Layer 2 of a small transformer language model trained on English Wikipedia (17 layers, counted from 0, width 128). Numbers have three digits each and are written without spaces.
A neuron's activation on a vector x is GELU(weights . x + bias), where the dot is the dot product.

Input weights of the MLP neurons that the questions are about. A number n stands for (n - 500) times 0.00045.
n16 (bias 0.001): 706607737504639785590483470181390623470344526630307723414496621227521625676635615317241504571441679587622380513479399420504755793446138639590380287532781442496341509586395552513337646462404745765564296337644554667525314488455472682412274453451642600389418622753217392491457182392583220650531356530470475363704434488739290587504540500554529430543391512465448273396754460381596419545543
n25 (bias 0.048): 567514536543354488252564366620639508527761373408572369492649484374508371418366434496608672337550417691263233223538448677539335546500273437609341476545614411638527636669464467550393258534717678413585329406638530325451576711373452523420231728645541622391541390417540838722617602273413496329496631421566538600416496545473575496480569492403399418443397436579779662358805440654401397563671
n78 (bias 0.030): 488693166376659267577435596213399666529342547685604287628452611346141517520588521524561263384429461591671531509438470394547453645224460678292318638487564781678598179496439251742399541475575460566513496457731610547434250303586589651653382344679477500783496638438635577415321547595397500521616526599394463478346671628715418713470496546438338671504475685177569444676359439571261387709470
n102 (bias 0.046): 929308518632411276736491575618509746576470440671343417509537486429272373590744419500543398676518509688327332392447602659306318496474650405486639564510418514513441572332638441274461198509443566374513268333349309441465556566721710600680579719707284454855513710631649559518455423421583444572495536646141779685435593513522670365600500535340560643463190618569673298431115260433059526496419
n116 (bias 0.038): 556415466341439452610240578444397547525492394775691292592487467350387479433516409649802577407516487614565556438411432427346420703480591587384604626641316474632729331454483662630413798284447530472434453283541412463766419609448441592354363673607429685475663487797563655542333233532613642313265309643591644372757556564682678480433342459357683456560626452395466238437329432311602417873276
n125 (bias 0.011): 416283342399504549413512434403587577517800615765312662340487525545264429388702354361464561308393572381603439479341466721458483582293243516283462122682352768703542288386487527689500427595590517350662523420690456567285431630291460440630293338420692678617721347754622643630613743691484327554544619487379552616340224549525521492492453451465460588546529629398635776352571474761326564385559
n126 (bias 0.040): 428607729575636535472511518341434339430596587677500416526488440427518377649603418648568310416562732572566457362464511519354357664344418596433697485591609481650579377417325444786400547412442682258545559391526468627572411391622564259675173415557572341344450462248581444433616796572547268444293391481519287761589627363637447543583649463531643557466537363538647489598609596507428217588429
n291 (bias 0.034): 555353356202700393450555374551653418856660527471477711584300615565483553349379439279382323521392599469634427297684550190443536380654431223355597741407727386632491579611226504284483586275556395308566327858526746575359509555682471615487600338584167429640568286513690536478527633423398605623786492633597713500359509637307554913353451435417479559488414423719602392625531360439336684625262
n302 (bias 0.041): 657582530564559578426521284471651595529429477472565436605692283358507682436537515707443686232748409519547565418655454542415391543547337585229685515594579604389507703418443334442440334274634369590563455455636375559597435637682697461109278452610627628541350462418627451258601742468446535433442546609433425580454446630574640478343424507616571432318442529462669319692578333658393444451392
n314 (bias 0.006): 619782572358553317594635492552696364256646353629534420604462691343472554421468447535551512894541571492447598351472639427240392484284573531553619211360400457446525434313534335553606504646528663576422331488520560265204334392346648401456474263567447508389619571337683554591496653580656572314517434313652731818543547424295546381338489706586772401328484572621383563759604255476618742406426
n331 (bias 0.048): 638511618500622340690592520592390512614618492338516463391591524449388408671555242738489379535657455382622314308496381302596399446771567725608333208513456483619532178452748400101371655582387769315611578656535319604554356322542685446644471540687491496508577581392667500524452568442624219520437387512476388512599665334444610523351470363454805343446473419516435824508472569555424390477364
n346 (bias 0.047): 343543526606273191643456467593380582318440568659350393120465238275610580460718304540488401492335474709463617517557702270554399173309666644441529619589601452594517754568611703286719415525422269654329625420483641621573513605307325359435539566524473708521576479581585449622710639549565435391114496306563512767413552317679564589458539746574432375534586476441623466513353517550340830421550
n367 (bias 0.052): 701437535500736293528500357521403671378402052650574548375686216705284320361378551484611747425445487592588664701288596469637647583355331675423611513586513527584440398487618476517748737349233655347419456427610368359330412189553431681525412297799659651325508370393707655496315517338483606727334462405470389566535632682704456558582472709585606553422605322400470278413637574288350634617410
n371 (bias 0.038): 579519555575455517504722492647496551524441747602580462350820799528444471496285381652567755806488597416532286603592310667599421399324534650549813286373529474616334471279483496524288312480560226500471419227586476467396317488476441337661747598386210467492607508472705512550454409348424564471777482687455516771636330592475593205621435649766417639594508333333571462312380285488399398328393
n374 (bias 0.032): 771611708659432524390585473554550543468735453491410231514323556423603709566409601338527364288345453481850327667532472787625640608137331496565482336495584667504542472649335332491337868595242274366693185393418567689522338581553636455500343413615328378518793720464441411519500500617684136528834439407578563481787557437845538585365354713548531384227309473556514350467379405276190649377699
n382 (bias 0.034): 368384614396212282332575513313449500627554461610403421391611366610621560381534496284550568563716526316475661315286522504647317340371289479642496592532665977492742603674645444597512450390319701625534568565547288805542722471298520330588344338731514557461545417583588426543638638513583282711459408557337483438322656454599460662300592728850640587344546567089435544369327341321275377594556
n424 (bias 0.044): 651165371504547629210403625424539917728675438706344638403365583316470627591418743570442620589285447287414586614364549455439619411415468770374461398592747523276469630729309253611637360341312713656704516535237391413470522487471442656585405599583774482430483562357666456343539478487483532483596500390578605706572626859461838437443427466727387182393307386491390562434640299379273463488443
n441 (bias 0.049): 415694595675564360446488472586321226468608315721521372268567585650449500531524348653589504394587426500452609500469442571302207378617521392488625635628622692474536556480611219603285700659500211496568444488373698355543720617539137407551238532458238541355639471644613850706439443434539341536821450443701605558479658508685562570284365389487330512474223430430492451541532616632487489416435
n479 (bias 0.056): 548484474377302509584552364464313591703681428734603697453578753599378416580599513504717599480620598654401644559427526387420585520516574604521504364429809713465563204373539625521225496409520395654358708576471334462557656325633389496574461650327545275400721496605575513613197521431301695584583567301701561556253530528429265314496640599168540516428475411666699568330698204280348365182315
n480 (bias 0.034): 560571834495230322386551590570624436396270593486357510611475500594575558610424443322606688870344397598637480365144530311510461561509525257538308651301699356590490457287637576363473304495768250690557460201443366447519520500357122746402500448449618573706532549663665515591553621477696107495465483257648570263758416891495569658456473622705541555277656728378748329252751874505408473200226

Each question shows a token from some text and the vector x that enters the MLP there. A number n stands for (n - 500) times 0.012.

" maximum": 492362585463359386475591577573412498586598633431483470577569485439439469544533519608469380399431551452277719490621628499524401288603394599287419496683457481542530322540351470604555387143361510457719499440708362482545266688517368473747664275584573366557476648427412562398432545464576471510650588452582581673491490271630486613501479504604463361511679578460616469597452427450404564529526
Which three neurons fire most, strongest first? n78, n424, n126

" ": 275591664595493565512532510363643575569600471379511454529474733538307477441537497362344603428514363589433806251548521635412690630579574660462431524540327594517332584482402352445537645479566789546520431519473390620555600460527376450520291510499516561462356546381439481392584479678416543567527434563583653467386398425507337462456249357434647670451455584372592405573486502488592557450541
The two highest activations, in order: n16, n302

",": 288524599634677446436708557544533584381601488471435392430399546557468490670588362462373665488573651513571559470452665552622646610317525417478507445323594566374523267509614543458485491495427530373415370675483602513708509640549583409453453531438367561734550417444468422477455583655371669519528297381599449547429566502376701468297594497331631504481633457438398327411644586370346344435441
The two highest activations, in order: n479, n374

"ains": 583530503547465454448555310495373652543207532406567454411444467471506515614610576596473486509645470409393508286438669388402419534487263476545580429487551530482642369567410564433637650390540376492588703458583659514395494679439316592505482398760529385483556588415936640442676645535293486557498582253627418563510569586536521541565424488528422476492323386520742372473411551644281360522429
Which of these neurons fires most? n302

" retired": 562355593496556353365642443464468480494517546563268424579537438421380653666375395574489534349550544566465687546334486398295353331642690427529321536600510550512406618552691604600331394430505670401558494364488486545681579539486524426515455502953482456611612415325511620380411465422614359492613556467545607648544500508464513602426517531566595474636531462407352546355298309487518531503585
Which neuron fires most, and how strongly? n382, at about 2.6

"le": 650400613305577478540433577406518633432530501558327507425595526417506268515483517518500369656584408423564554474610597489476286622282462552577452403356715471450640587477576431500550373660659457425561534360460438638571475563407433673668585318376589498468474280441947594514685695524512469484604561333460399512607460276490656479433527446654500423420529559399595461515422433528195668429480
The two highest activations, in order: n480, n125

" MP": 601497358563462559440496457587594331538617567576528386357495428380575393643552379443542563433495428567610652442556569427293383647730685547501400442594497410497496498378515545545456468421499365513535446539573686454417423685349732518454229436563467387451662405740546654444624544566467394405448437376318638569549363425640474556571439624643454623502457555448576267598555521254270338686575
Which of these neurons fires most? n116

"78": 466550656600574428482431495548441435461591490463609430365377406599483684497550492537325496351537630497458655391766447555341596391459459411457645418703702598736378376470627515534527405394529530570505569384655623527502281654380633543498339479636451419299512602393820540444654305548309502611408494492524697651594522382532475424406438469390339495536528411547408577401363475428318423658597
Which three neurons fire most, strongest first? n126, n346, n441

" cur": 519413427517304536556374458703478535465319627600559334431523514390511385491354488596508582490438625455637556424509515450323395496404467381400407572688445646571537497452515506642427607442591630613622173603384352390551483632506659631393221365557449612474471406336341456444619561457546490660460609524490385698642474470548562444565615442685427589548299693492508549536625476610464336675430
Which of these neurons fires most? n302

".": 415494564731471447515791566615463583574646328359289241550475411468442516465585387444513556553515779499487618437423601604874525471526349634519605376394618565588396447488382512420425586493809413488421491545458659596654527512416427477319497511418439529527562442490741518423364535547467471629457478412412429471521432330514584343374525441441414570440618422465546283544557550562611346570442
Which of these neurons fires most? n371

" -": 548515788467521522394492523449377676546625399606438228512442494455352586581753529546368316497523564502526549489458586641476430490480644480476531389492447537503509599761365646451511486422617480484497482654477435564377518580410332506343512445472492543644408592317617699660330655481417512618329367442597526322370489453370656523303292605701705679506453546472493442423499555492436367649356
Which of these neurons fires most? n382

" been": 424450629636473288530745476445467396468599627554368474453400620507493481551579569582584410555608560700429590667320589366362388465472433544479545476632537617458315500590615557580402475420430620498734525287453654650473619434454376343669541257723453710504592506472599411383541616469433538476588492310364436529620623280326498502563353508524721333481326366465423454343455461535478606564529
Which of these neurons fires most? n382

" its": 532533554598343467432481635286360586590624633505328413395675622741433429461505420559694492426702372568428664463507602467607479536395486651254538405626600529615418300350413343513491509514587383446577611417474420683395376541723447334515520456486346505575638461354406558445434541601418573261534612494672644488462497499506582383625436444600552508551353471506506391399605292645572363629532
Which neuron fires most, and how strongly? n371, at about 2.3

" car": 585409260541521465355442448450299630531268477628478475507538582322625568507581511547524474585411612463570547346470473670381370450556536357639400418572330580469241436509485528520485688425510578462612426709607514372662446496501574515332357300610449409497459462299270471409549562572598658732515688497527515657520386452507596543581560444746479571397488700447666418423395563594474469622450
Which of these neurons fires most? n78

" months": 337531601438467476563501514385484610561547461518522602396528503415571526518653572414483540586401606616463516392574523448452357309687468445570529558572513619423454249611500577505452430479521581575596559453804632601467294640352352283565382397871291527559428452548541725447340576434515484600436498391686406630660523536494502566383538449481425361458571467588742434601249336539241459479399
Which of these neurons fires most? n346

"on": 424508689404620732654479568464472602661419496313531385513522556484459531472503326415567441442454520539586308648427492487317499426436505548469431337278707353544566554638432346463496445566527610436503531522503219369719532490438300581414651400598641543320582542535776592421545514633517610493678617378419378529493645578526468360461516538460552694457234509634702505646443550508239509484345
Which of these neurons fires most? n424

" (": 427622617404711533732693523467527399725577424641581408618522417489355385599482689273328654441569511366515629439377511620565565672613396394372431493403238446533499595491448453579470375544370465548542473642523493664488506544334438733544385522472378566594493510365562367562456487544519566460588351465490406548520345325554614478501417431373744532417365564498676410465646529420619399462364
Which of these neurons fires most? n16

" before": 690343546502512588581673607430274548609531614390625506385475329454671366501677469428457622510455520647307460476509534519553463261510454577380445359535582632344314719550214339511368440531384592425472443573591520600487427497502343561580405428610510541497451562466522706559419683530534500508447473386560324564425607482472766707597624397414590477594526387316454397626377689529585470477468
Which three neurons fire most, strongest first? n424, n126, n346

" G": 354616513569656519452597391472428405409354539496552508486405665523501550445644573479607448487514295379437318293630289436629444737407526401347563523541408524436556412585621547551408545454653583510453724432471549675659505517451638404530488583443457596391531229688570622554694503642524404415420431420454525327584718335571352329462457581541500414522444747451631426485637341486388562532425
Which of these neurons fires most? n116

" Comm": 471456618405625419296399471663554466573416563430308648435603431501541562619394358535565341468557608437517395466542656405387407591519510800466362347618414522752401437518526358412520476553519553690391485471694432630420449463476571445537428629493638441483517388402687735506240471533559534489513527539500519441687561318415533749498418599396460516540168456473723474498464316502562563640468
Which of these neurons fires most? n331

" of": 423565594633448402513563610333541548649449474432509623215498456500387298448593444544462726544523572577462550274626660524610589398481350430558730439417533384405459506357526611476474622418481545508308512429486390649505406392301265676509575521632407463589521358468477499583695808568386583454538440321493403617455529304407575613343495557583537648505399409453496588593693543468444423677548
Which three neurons fire most, strongest first? n346, n382, n367

"et": 336588404514467411586516531584453591312505678482608394456492271513575459498532350529575571637463535549494722558524460441421450445433440500513629240339539486393529340570543667325447465517487376502576384683464366576622390372501497689400522534447753520408501501456874544441472628618536466528617595346519361547389632496518497488335304449524503442479492722413514351504453512685303846584588
Which of these neurons fires most? n346

"-year": 439480527536410537485529505405444563696491520571498387628465492378475460439515449492622669514561520565469455429356498384654312509537572490578489448693582615466547157477393504575364460393381517607465483484743526520367619505450304311489403196803473417580397316435679775453341398373569487592538570496600588713581518544580632695505538599483511289537661443600527544457511334445231547528491
Which neuron fires most, and how strongly? n382, at about 2.6

" constituency": 506410299532424488391545373582551439480523597565617508283462559563570544616592446483590605317402576408656450472437599377524344493593527675405647491530702512495651525570476470606428574629512490598805411438607296456234337748461498409495391333715522560455637500647613720571546520506381523458622511323393607674561528431475416442394397505537554488522453427335560310480562449328255433639350
Which neuron fires most, and how strongly? n125, at about 2.6

"ons": 486531597447638470565486531469428490759480624365376465555488650459325442551512345357493250539560458516549512480426748465449533446398423498351577415418585310805543535534529494509595449441640508353450611666665393521592550427463345459556515403536526462421588558585832537502664549566433443474681559402481527584505614574458522364663525671399242649343390489588705247503404462508192415455468
Which three neurons fire most, strongest first? n291, n102, n78

" have": 560572542587577525376601575298489639556688702470445532369564535581422354436597512550425404493485503479497482666280475367520495455387472450301610474727525515659499505667392611571507516563556409321517470386307642460540397681482377449527645290786537521371604712369497490493500805432310498508405457315490543492481469420534511406426395545704513461285474432488462602573479654658407470418597
Which of these neurons fires most? n125

"st": 466488622721268580616517433494515455536576554590501427477500476538527507472517586346763565431526552560667643655668519370455412460377611389435483253518498327299463390457645628518469621543503436522376398429410488717561575510379411434757461470241412417397452283428862529713369471561503479428597569485489671520622600500332489388471476544574637539484542613585516567284453353630351359480496
Which of these neurons fires most? n479

" and": 354525639496499581601629467401397567327557542325545485265596561735499587422552327509585551504595601347435558320244662472499701474474478438463635273511649527407289661494517601589316453329467590365416520642498599510492401641496430671401402516290438479579410394443424520629446668431421553483719385443432467466505661484582667442492627649405570493495502438385505458702698534603482503407494
Which neuron fires most, and how strongly? n479, at about 1.1

"ren": 410550546493488658394536432586536561464538754555572409634531488612469571690560577597519554561465561436562537377476631338208403416383523442560364126395655607550473558724511472473526479329649662578446378343593503406636356427341437640311477552493626406258501362451805443606461347473576619553639534409568429536513635519560562534543531432277369541369457466662505545455424568532356462646384
Which neuron fires most, and how strongly? n424, at about 1.8